Layer 3 of a small transformer language model trained on English Wikipedia (9 layers, counted from 0, width 64).
A neuron's activation on a vector x is SiLU(gate . x) times (in . x), where the dot is the dot product.

Input weights of the MLP neurons that the questions are about. A number n stands for (n - 500) times 0.0023.
n14 gate: 499 504 233 511 315 332 589 362 392 606 241 356 96 599 681 419 263 461 618 689 628 517 399 496 335 593 516 548 518 480 449 695 662 480 375 643 364 432 251 326 569 298 420 458 494 339 436 698 465 464 398 632 605 541 328 475 610 639 795 621 457 342 438 515
n26 gate: 553 342 622 705 796 552 456 618 757 515 386 313 389 690 543 241 468 613 485 558 537 563 164 770 127 527 349 431 211 768 715 381 629 755 461 619 223 353 235 394 426 523 240 362 315 457 482 565 602 363 452 440 433 335 510 513 539 529 263 471 442 221 594 563
n31 gate: 501 607 634 652 535 734 723 587 469 412 225 619 271 363 558 512 765 440 790 669 503 627 437 556 754 422 447 595 345 472 646 213 658 576 508 282 842 486 521 404 395 495 271 551 720 483 726 567 337 524 411 412 610 576 298 384 423 512 459 385 513 350 442 432
n32 gate: 900 570 554 499 566 310 439 753 483 324 354 878 681 827 579 596 552 451 599 258 383 366 627 369 534 483 369 807 382 484 343 566 621 358 525 449 526 568 935 593 415 600 682 577 535 460 731 519 596 496 197 637 458 514 401 592 665 179 397 560 413 416 380 685
n33 gate: 510 519 627 481 150 396 429 503 670 414 639 491 577 404 696 661 584 434 708 616 599 196 757 192 505 653 339 367 384 709 675 685 510 252 417 759 567 498 872 484 375 159 309 513 381 283 393 548 638 508 337 562 639 347 624 424 564 485 553 330 478 470 730 502
n44 gate: 773 510 421 457 261 622 583 492 528 643 458 436 691 269 448 480 484 738 459 585 537 187 510 688 616 513 606 252 604 521 590 372 394 338 174 453 662 498 367 531 545 536 635 635 587 498 685 656 575 542 476 575 513 533 644 399 329 463 358 318 222 489 179 641
n53 gate: 509 557 412 771 609 332 430 611 270 750 625 514 641 365 529 689 533 436 169 458 371 444 540 263 390 395 372 527 401 526 592 566 441 505 467 621 380 361 525 332 352 333 478 354 667 255 590 341 388 241 511 405 712 722 650 263 693 398 762 598 381 614 115 464
n55 gate: 804 342 679 530 540 545 700 679 413 527 754 729 316 547 399 593 274 363 392 508 492 381 491 610 676 311 410 703 611 554 444 584 197 547 634 378 404 615 452 530 563 529 557 638 484 702 604 380 450 537 293 301 531 648 585 426 636 435 466 610 369 272 895 360
n60 gate: 222 549 702 525 382 462 433 779 607 642 592 112 666 644 553 416 657 535 416 466 811 435 360 725 261 497 526 612 634 505 579 322 587 556 305 558 767 575 477 347 253 332 306 426 534 476 472 356 668 580 247 371 310 740 535 615 416 420 526 495 530 510 524 455
n70 gate: 565 503 556 388 849 451 454 552 564 677 34 387 432 440 492 545 263 489 304 379 470 203 731 458 568 488 538 665 295 697 500 404 503 586 472 184 402 339 774 495 553 703 326 650 488 538 500 589 446 493 391 416 282 350 513 521 404 748 368 514 616 471 463 566
n85 gate: 543 356 586 442 462 402 672 436 526 277 263 430 416 781 448 550 354 531 604 350 774 481 610 636 490 606 402 238 636 259 698 527 574 368 430 175 654 488 314 399 536 563 618 707 547 457 576 687 436 565 627 539 458 558 596 689 382 686 798 542 676 289 667 651
n86 gate: 408 363 346 665 571 567 282 337 370 603 626 579 693 559 453 530 243 381 300 616 535 345 380 484 683 614 330 357 573 529 648 530 508 464 620 465 209 710 294 403 884 536 333 79 349 351 486 658 448 385 527 310 540 529 657 409 158 497 425 771 310 414 386 414
n94 gate: 407 805 546 414 776 590 371 498 461 543 377 724 801 384 552 428 432 521 692 574 767 541 513 335 450 449 434 610 327 462 671 834 555 532 753 339 521 418 607 581 365 477 571 725 615 398 488 186 796 687 242 774 348 731 554 614 433 610 378 503 496 681 613 642
n96 gate: 452 265 760 494 627 241 626 428 487 601 238 334 459 188 491 398 446 499 290 582 620 698 502 302 581 396 731 681 701 498 187 861 511 418 634 381 611 192 549 493 466 548 323 659 561 523 395 632 424 385 281 361 398 489 569 552 424 441 693 629 558 678 797 613
n111 gate: 461 515 784 402 590 194 495 192 473 511 300 487 730 490 380 424 495 481 807 722 674 730 382 737 490 677 376 612 423 305 152 379 547 604 632 580 624 487 125 490 413 473 751 674 494 419 416 692 413 322 579 435 460 536 487 559 457 336 435 687 437 545 526 674
n138 gate: 668 512 448 543 481 671 780 515 184 545 168 426 323 424 288 593 701 496 442 230 567 413 430 309 405 639 506 330 391 627 577 275 429 461 720 452 392 308 534 264 526 700 344 483 359 541 599 644 354 436 636 535 508 400 716 687 348 470 781 564 367 701 407 320
n158 gate: 337 539 305 512 707 347 796 607 921 510 346 372 424 396 561 675 369 519 449 380 466 353 386 521 725 365 529 560 139 757 576 493 518 556 247 489 604 526 396 439 510 518 614 355 723 667 683 596 627 442 276 701 582 357 473 644 672 285 398 415 444 646 441 465
n165 gate: 555 222 414 438 364 175 471 364 510 479 538 66 442 388 392 344 714 435 466 731 606 622 407 420 562 421 208 734 944 332 207 395 224 603 225 248 609 422 454 531 777 461 564 402 230 586 507 293 534 575 601 332 431 624 420 416 594 720 400 391 738 202 414 282
n172 gate: 448 670 357 416 320 503 262 620 700 652 537 814 666 274 502 251 243 583 272 261 717 435 416 381 687 584 579 503 444 792 476 460 364 665 668 477 769 729 503 352 681 356 697 644 607 555 473 364 324 224 504 831 527 663 750 323 720 501 422 376 413 464 381 534
n175 gate: 812 222 669 72 325 463 816 641 648 609 518 441 585 135 461 470 277 292 314 375 289 523 548 660 546 348 571 378 372 567 317 427 523 587 760 420 532 366 262 497 593 501 744 716 333 664 308 446 743 577 511 508 508 417 484 569 515 737 890 595 190 637 325 707
n176 gate: 670 501 372 458 407 303 509 696 537 334 791 728 642 471 256 394 316 846 344 710 397 533 683 492 552 460 699 467 349 505 824 539 515 578 418 456 465 539 699 594 664 545 313 459 561 518 351 793 570 476 321 387 533 460 587 451 740 475 493 425 544 524 506 537
n14 in: 552 479 423 742 273 499 466 397 532 281 542 472 423 351 510 325 342 248 522 679 606 348 535 360 565 681 436 229 272 305 536 391 500 420 653 636 376 530 270 346 843 719 494 329 480 408 390 311 583 267 613 454 462 612 386 617 409 327 540 263 276 351 575 284
n26 in: 425 470 492 196 681 609 422 602 543 595 389 498 239 284 616 684 316 638 562 338 438 868 413 440 549 449 419 506 563 608 838 648 776 601 686 544 295 472 412 666 411 405 386 585 559 479 437 269 148 411 566 546 401 450 543 639 497 556 116 599 545 516 607 636
n31 in: 566 384 409 560 353 618 585 599 396 396 626 154 411 473 416 347 708 814 379 360 284 509 661 320 767 406 633 543 304 540 537 670 552 645 656 429 390 558 522 562 340 276 719 683 383 477 290 436 345 678 410 402 583 441 270 543 51 674 589 543 741 428 467 417
n32 in: 383 444 346 311 257 477 526 513 498 631 253 356 365 246 746 784 444 426 624 545 397 484 447 465 500 539 474 333 265 682 489 919 619 720 534 291 347 481 443 602 682 738 657 606 582 462 603 573 478 403 493 525 543 740 484 642 655 514 212 577 680 224 492 629
n33 in: 495 639 787 370 412 826 544 534 561 482 499 630 439 450 437 589 497 450 412 379 802 552 417 586 355 477 474 416 346 521 565 752 467 566 554 393 404 466 474 544 794 525 226 810 438 488 376 854 487 495 309 612 463 294 596 849 470 308 380 361 382 667 568 354
n44 in: 486 456 521 353 322 684 610 233 504 573 445 765 528 355 586 539 422 742 521 546 640 619 290 434 491 564 730 784 480 417 542 459 528 909 377 245 500 454 322 382 479 554 303 640 620 747 530 569 439 503 237 686 505 202 557 565 526 466 432 632 488 537 454 549
n53 in: 490 290 431 616 396 550 611 577 387 548 441 273 524 278 382 582 536 461 298 547 314 660 441 383 416 386 612 423 792 511 776 460 650 413 489 463 653 181 409 288 316 307 478 584 551 531 415 402 568 534 597 317 729 418 514 144 324 279 636 624 421 522 72 658
n55 in: 534 483 434 358 427 407 601 329 475 573 354 388 753 173 647 196 722 697 481 551 289 557 395 391 443 719 253 278 545 497 698 662 623 388 416 630 361 373 575 373 337 558 377 332 550 611 365 527 565 547 461 479 641 384 440 639 287 482 596 433 586 430 515 657
n60 in: 279 474 388 161 499 512 326 288 765 496 453 421 671 589 757 658 460 490 546 283 695 541 498 629 338 509 706 235 522 549 377 332 493 618 513 588 597 431 312 509 516 300 658 576 259 484 547 369 528 670 468 630 644 552 262 249 296 421 485 450 187 588 518 810
n70 in: 395 230 575 424 361 211 524 559 545 638 617 468 535 632 598 438 530 444 565 389 537 415 555 323 627 428 490 409 794 476 663 374 459 582 480 367 625 542 407 381 311 501 503 589 630 402 636 299 588 448 451 408 744 715 525 604 641 172 358 665 701 248 393 314
n85 in: 462 555 434 598 525 256 443 643 382 364 580 311 538 838 657 666 479 578 361 393 633 449 291 591 421 463 398 648 719 520 276 468 559 181 556 312 666 328 396 692 488 404 577 636 555 238 746 588 436 442 525 694 541 462 395 542 351 527 455 593 590 485 527 261
n86 in: 512 349 243 405 373 282 616 697 303 651 480 648 336 532 492 334 356 366 497 799 535 370 504 281 583 621 639 530 355 504 403 686 709 453 669 280 351 493 441 482 559 579 311 396 492 573 565 708 812 536 664 773 574 585 848 326 590 647 392 729 147 490 454 426
n94 in: 288 670 754 690 749 617 432 462 784 665 620 527 616 409 543 422 291 462 652 668 752 655 615 569 362 360 546 588 297 591 465 620 548 503 434 446 545 528 671 651 531 334 435 639 523 434 575 15 663 636 495 511 698 584 675 369 441 655 317 565 570 535 433 365
n96 in: 302 516 599 629 591 763 363 466 874 686 478 370 451 607 343 331 532 425 606 485 235 491 581 531 457 790 471 588 302 342 543 524 601 301 341 673 492 771 628 351 408 621 486 478 496 434 505 376 495 600 739 143 345 624 603 353 619 719 419 454 455 568 394 454
n111 in: 517 540 415 637 501 554 658 431 743 301 379 467 324 620 504 405 271 242 475 744 228 471 364 381 646 543 574 275 479 438 802 411 469 390 600 544 288 613 676 459 476 320 366 520 688 477 76 596 274 484 438 341 736 306 523 598 457 482 412 532 312 576 444 618
n138 in: 863 472 367 586 263 596 750 429 376 534 442 340 515 726 501 465 747 539 330 405 513 450 482 520 621 584 396 404 672 503 431 482 421 535 398 214 382 446 693 400 421 662 593 577 373 842 130 743 401 412 648 434 556 466 620 432 448 620 556 665 456 556 354 316
n158 in: 659 484 599 439 680 520 549 778 554 467 710 611 516 619 748 573 398 498 482 302 533 501 487 427 532 349 630 550 446 437 333 461 497 474 569 456 713 400 387 449 694 637 468 412 780 541 690 542 544 239 586 682 230 319 352 528 746 443 502 210 186 480 79 556
n165 in: 435 619 122 612 622 292 264 752 443 421 536 469 453 716 510 418 489 630 543 472 738 499 813 569 178 587 356 906 698 652 760 242 361 444 500 382 432 773 830 477 482 683 669 568 449 676 534 364 720 630 619 362 488 403 478 571 223 744 559 530 502 648 453 363
n172 in: 470 410 393 569 661 196 281 499 520 431 410 561 634 504 540 355 446 837 322 506 258 467 613 221 387 345 272 488 555 516 363 728 516 530 703 526 489 679 571 297 349 508 734 282 392 444 768 768 205 559 635 802 493 323 636 582 627 708 508 592 778 752 552 587
n175 in: 554 784 440 546 657 625 477 649 705 213 561 661 431 179 504 155 532 524 334 548 370 533 643 310 257 281 668 411 406 512 374 550 512 513 821 669 706 654 689 477 508 543 259 438 529 536 546 584 649 568 289 768 221 646 771 525 697 232 555 258 547 228 447 537
n176 in: 760 517 400 559 648 833 248 447 453 372 418 656 592 559 774 249 482 263 560 254 615 538 644 194 490 716 603 478 316 671 512 471 279 539 599 635 412 393 500 570 494 355 563 445 422 501 539 609 362 510 477 594 576 356 556 427 462 409 509 579 184 582 310 443

Each question shows a token from some text and the vector x that enters the MLP there. A number n stands for (n - 500) times 0.0019.

" includ": 387 691 498 719 523 546 473 453 437 319 515 647 434 655 391 529 600 444 418 654 458 521 468 470 588 390 638 519 418 299 561 626 436 593 490 791 437 428 493 522 479 454 437 527 619 508 326 480 537 529 504 667 528 408 489 575 424 621 533 353 539 338 461 491
Which of these neurons fires most? n70

"re": 389 525 528 437 532 530 310 462 548 507 654 538 485 427 622 460 307 563 524 481 440 740 495 592 513 435 820 297 554 391 337 415 484 392 667 532 319 478 550 436 466 501 533 636 639 528 446 621 474 598 494 499 641 491 528 617 490 458 539 449 480 508 461 541
Which of these neurons fires most? n175

"t": 458 495 563 472 420 259 382 419 467 657 341 580 481 402 590 468 524 438 327 447 398 384 559 620 454 496 665 297 658 507 430 455 489 639 366 568 433 483 463 494 421 450 406 587 593 571 654 438 576 542 626 361 359 481 524 426 409 588 332 554 433 350 445 603
The three highest activations, in order: n70, n60, n33

"or": 540 708 640 590 573 398 369 423 287 424 706 565 569 505 592 597 474 464 431 411 484 631 468 700 552 496 424 464 513 362 511 452 272 528 409 533 540 534 457 600 572 509 353 532 583 636 346 699 563 596 599 628 434 571 449 567 442 628 571 626 358 533 528 523
Which of these neurons fires most? n70

"ir": 477 555 568 564 447 528 313 412 334 543 545 614 605 446 332 566 434 529 379 542 395 631 491 674 619 442 561 402 318 516 620 550 599 543 487 648 381 420 603 531 497 612 437 375 537 721 493 502 667 403 555 507 604 540 514 619 583 419 420 470 521 407 334 402
The most active neuron and its activation: n85, at about 0.3

"9": 490 536 482 484 497 529 371 381 415 381 402 398 397 402 581 686 596 496 374 541 309 428 540 440 598 422 611 499 445 463 545 566 510 424 543 600 492 548 457 617 310 699 522 559 611 533 465 660 693 668 579 487 484 441 592 509 654 386 429 437 358 317 520 571
The most active neuron and its activation: n32, at about 0.24

" a": 430 503 550 605 525 629 238 631 550 651 529 417 611 386 655 561 541 608 431 547 339 405 476 428 394 382 449 471 445 316 515 494 346 519 458 585 519 298 554 544 576 474 407 610 536 544 663 526 535 599 529 542 600 529 424 609 576 680 660 492 349 485 542 454
The three highest activations, in order: n111, n94, n53

"al": 510 534 478 564 517 469 361 536 370 556 363 490 615 620 642 684 641 456 527 512 459 652 511 770 565 456 531 402 611 572 597 476 352 536 513 465 555 404 500 594 464 629 507 308 494 685 509 434 656 557 501 493 611 659 435 716 512 335 594 553 440 518 470 329
Which two neurons fire most, strongest first? n172, n96

"id": 409 455 550 601 600 377 261 463 435 464 621 783 525 530 355 446 561 590 545 531 471 651 462 589 605 481 411 526 394 495 529 526 322 463 475 564 390 400 389 451 383 578 445 682 507 587 505 569 483 698 483 512 521 369 306 562 541 450 541 592 316 519 507 538
Which of these neurons fires most? n176

" and": 408 472 491 554 519 327 255 618 552 590 558 627 518 502 611 493 408 497 628 557 288 456 646 551 485 439 476 459 381 341 431 505 588 445 455 653 647 287 579 365 397 558 476 547 634 591 422 430 519 592 511 535 583 470 526 622 578 569 575 518 355 451 551 517
Which of these neurons fires most? n138

" t": 457 486 482 754 543 493 451 659 585 548 423 480 517 538 603 637 586 535 611 574 489 408 525 581 592 427 625 461 548 535 483 578 403 566 550 873 480 365 477 434 587 462 426 498 670 635 565 704 564 522 663 448 487 332 499 671 441 597 564 462 448 418 449 584
Which two neurons fire most, strongest first? n158, n94

"),": 686 524 541 644 476 426 236 588 475 530 479 549 448 441 559 364 427 513 504 630 351 317 431 481 499 456 640 373 496 263 399 503 567 536 483 649 585 420 439 348 374 510 524 481 552 536 320 526 473 644 462 587 542 514 452 747 588 531 550 439 438 365 531 583
The three highest activations, in order: n14, n175, n165

" W": 338 460 486 738 512 474 344 563 443 534 568 563 507 341 608 641 459 507 500 500 590 359 581 544 612 495 523 440 540 423 524 537 339 561 459 794 529 377 571 562 568 501 360 719 511 856 592 562 492 549 621 470 538 506 451 525 510 511 424 373 585 618 464 535
The most active neuron and its activation: n33, at about 0.11

"r": 490 608 657 580 417 385 518 402 340 708 554 470 518 346 291 475 397 529 263 379 378 628 528 481 383 615 556 488 495 522 607 550 281 462 563 494 420 521 414 529 384 552 389 468 605 726 591 478 614 541 475 451 476 362 539 557 399 486 579 613 524 410 550 465
Which of these neurons fires most? n55

" S": 433 537 387 695 470 390 330 560 440 455 505 436 533 362 589 590 591 475 516 432 554 406 486 523 453 498 571 422 589 344 512 552 365 498 576 817 387 313 600 550 528 545 343 493 483 841 669 526 491 478 545 549 535 464 551 645 600 615 409 569 473 519 484 477
Which two neurons fire most, strongest first? n31, n111

"ia": 512 467 484 480 464 510 297 562 397 354 364 512 573 643 489 585 704 550 530 480 449 487 530 355 428 547 512 430 424 397 373 424 494 452 461 600 461 347 592 400 465 591 393 533 704 832 409 541 546 632 494 445 537 626 465 565 599 697 533 427 465 494 522 457
Which two neurons fire most, strongest first? n138, n26

" his": 483 562 526 670 618 481 405 581 514 626 553 598 526 457 615 386 543 622 510 570 370 388 497 340 427 399 369 360 373 166 536 434 359 403 485 467 553 354 544 549 520 527 278 630 517 542 608 523 595 684 557 573 599 523 406 738 579 493 601 470 544 500 538 396
Which of these neurons fires most? n94

"ide": 499 490 506 531 464 424 389 263 484 417 460 597 479 556 527 628 421 482 441 512 416 436 472 604 604 394 504 341 357 346 316 517 519 557 541 478 466 366 677 461 356 523 483 455 662 483 567 570 492 637 562 489 740 634 476 819 549 585 361 462 472 392 393 381
Which of these neurons fires most? n32

"our": 402 507 674 454 303 429 337 510 347 321 530 637 433 643 453 506 516 623 288 489 435 641 490 557 535 419 417 438 380 414 511 409 341 455 449 501 479 340 351 493 437 521 477 405 458 435 502 524 475 586 717 515 497 553 362 696 546 473 445 371 535 381 376 467
Which two neurons fire most, strongest first? n94, n85

" Q": 487 591 386 489 479 462 473 650 476 454 490 465 431 445 585 671 511 540 499 483 562 451 629 518 596 482 384 375 471 401 426 566 317 607 465 866 562 448 530 528 357 521 313 566 460 844 593 578 375 622 521 519 530 492 397 655 658 399 516 450 517 509 544 519
Which of these neurons fires most? n86

" The": 549 460 517 650 498 459 178 483 552 532 571 529 564 506 646 580 467 610 529 643 367 464 399 384 422 357 406 508 521 326 630 442 415 499 492 658 535 308 511 540 574 466 438 543 481 580 544 566 569 625 656 529 457 514 448 657 703 447 537 571 437 412 501 389
Which two neurons fire most, strongest first? n31, n138

"I": 378 649 338 556 442 325 302 514 416 345 467 440 515 625 567 652 493 524 551 463 339 344 416 496 549 626 452 508 365 503 430 406 332 547 589 555 486 432 672 435 420 649 429 542 463 736 511 465 514 495 663 463 731 463 495 368 525 543 455 472 458 463 570 516
The most active neuron and its activation: n175, at about 0.14

"ant": 413 626 648 357 452 291 324 372 401 422 372 562 400 464 616 516 536 469 549 583 518 370 563 436 561 314 534 311 353 474 343 616 428 501 444 499 457 531 506 443 489 637 317 488 605 575 498 632 634 569 537 448 534 534 452 603 313 463 614 585 387 560 424 521
Which of these neurons fires most? n26

" he": 505 508 380 600 612 360 427 600 614 575 611 402 647 543 592 328 461 608 427 550 333 397 601 549 403 492 629 397 354 347 503 445 433 515 350 623 492 496 548 370 387 560 336 641 600 621 436 610 635 476 627 530 449 374 374 712 556 519 543 359 576 455 504 469
The most active neuron and its activation: n158, at about 0.35

"ur": 457 559 651 482 342 580 360 502 249 550 494 495 539 585 533 645 424 724 421 445 403 519 504 701 520 535 537 544 266 558 471 395 522 482 361 587 504 482 424 589 467 613 501 488 580 774 542 381 565 406 564 533 569 433 387 559 380 582 437 397 524 505 466 551
The most active neuron and its activation: n44, at about 0.27

"ied": 467 501 508 631 389 538 238 436 544 452 371 375 490 446 373 516 587 476 629 454 549 445 353 607 669 437 494 273 390 378 528 519 386 449 475 535 500 541 507 311 365 427 455 607 476 398 418 644 634 581 542 419 615 468 517 653 543 474 456 401 399 273 454 410
Which of these neurons fires most? n33

"ern": 364 651 545 502 369 401 579 468 477 511 418 495 403 450 372 521 415 561 641 563 478 571 576 477 437 500 419 451 485 432 558 501 282 410 389 551 634 437 595 616 482 636 519 600 694 767 566 516 810 521 605 495 683 531 445 548 431 554 426 529 516 566 438 595
Which of these neurons fires most? n94

"ed": 464 395 454 466 563 542 184 429 506 566 404 459 457 463 506 502 482 546 600 561 507 553 524 691 606 357 557 415 431 415 535 556 187 522 500 550 549 416 547 444 362 592 446 553 674 464 340 432 460 637 502 535 638 494 622 616 483 362 502 513 436 372 418 612
Which two neurons fire most, strongest first? n111, n94

"ad": 590 455 497 513 456 398 176 428 469 503 485 556 538 441 466 706 521 762 566 411 487 503 451 460 614 510 536 373 544 580 462 572 365 541 424 529 381 458 491 444 385 493 407 419 493 658 496 596 548 585 451 513 523 543 257 572 647 395 514 525 396 513 329 499
Which of these neurons fires most? n44

",": 474 606 367 630 424 393 236 596 463 427 458 464 398 454 643 418 342 473 643 520 359 402 512 499 570 612 505 431 540 391 394 458 582 519 422 674 575 475 403 239 343 490 455 450 536 533 369 430 546 662 495 535 573 516 550 523 610 568 563 488 309 422 528 528
The most active neuron and its activation: n14, at about 1

"own": 352 550 494 546 391 602 419 316 515 407 572 669 452 351 356 603 414 468 417 483 406 403 479 464 588 309 472 504 352 492 489 430 456 526 487 625 506 456 438 445 431 522 480 684 627 761 541 632 436 516 661 579 600 441 607 567 544 625 335 247 436 438 397 563
Which two neurons fire most, strongest first? n44, n158

" was": 466 489 383 745 439 396 323 597 682 493 469 510 483 386 688 475 448 540 434 571 503 425 439 479 462 388 623 357 372 303 495 462 381 571 351 566 610 363 527 480 376 629 506 681 632 420 465 500 676 438 462 565 629 399 470 514 589 637 488 385 499 455 518 546
The most active neuron and its activation: n158, at about 0.38

" E": 444 561 461 626 521 418 298 694 475 429 571 405 627 506 602 616 546 507 535 449 462 484 448 474 738 570 556 343 533 402 580 487 345 624 431 602 489 426 607 390 464 662 384 569 541 793 586 671 421 461 612 374 543 422 463 704 548 490 545 551 558 423 575 514
The three highest activations, in order: n94, n138, n175

"ian": 443 680 639 467 422 536 379 425 484 497 451 552 351 523 493 678 668 593 434 650 382 476 502 384 414 543 589 404 297 382 367 530 466 389 385 492 461 362 460 593 421 611 397 558 636 651 541 701 504 643 533 519 507 676 498 627 526 498 598 448 505 597 357 535
Which two neurons fire most, strongest first? n165, n26

"uring": 473 485 527 632 628 464 208 564 537 506 546 561 530 519 410 536 495 425 536 408 368 432 482 482 656 379 638 464 343 304 469 449 446 498 496 618 470 383 522 496 412 518 429 518 646 603 438 573 543 555 530 705 719 529 559 554 456 660 453 592 374 408 612 500
Which of these neurons fires most? n165

"ing": 409 494 473 370 570 412 310 391 538 609 389 481 452 335 441 601 598 509 428 524 487 361 602 600 539 340 539 422 345 349 330 474 222 470 374 447 490 319 584 371 464 530 417 560 611 495 542 441 559 682 523 596 597 593 621 571 487 598 426 419 512 389 615 412
The most active neuron and its activation: n94, at about 0.21

"os": 450 549 408 509 435 482 416 471 418 485 319 560 565 630 615 609 558 498 334 304 493 559 360 483 363 368 662 303 609 503 497 512 285 411 415 672 430 489 565 513 498 637 423 490 694 544 454 405 612 490 476 494 376 518 545 546 676 453 534 432 525 426 332 535
The three highest activations, in order: n31, n53, n86

"ear": 340 562 526 546 341 668 305 524 442 459 480 557 451 603 598 524 611 483 342 562 473 521 574 385 540 484 527 389 381 283 431 475 234 449 553 449 402 398 453 521 368 417 518 477 581 426 515 409 569 542 763 570 624 360 420 687 500 535 362 482 531 549 418 423
The most active neuron and its activation: n175, at about 0.1

"es": 454 482 443 532 472 551 315 389 493 561 356 573 554 484 520 481 650 472 559 360 520 465 469 473 431 393 622 382 410 487 378 361 339 493 568 668 349 440 522 356 446 539 342 548 669 681 353 478 541 553 505 569 595 645 656 444 551 561 401 441 435 401 613 652
Which of these neurons fires most? n85

"T": 399 572 514 666 356 404 336 491 552 333 419 462 416 478 656 692 489 579 502 452 518 464 602 442 505 526 598 444 547 555 446 616 411 589 572 791 468 347 547 494 570 488 366 575 587 757 420 689 521 494 623 358 522 491 516 489 449 507 464 507 347 525 448 592
The most active neuron and its activation: n33, at about 0.27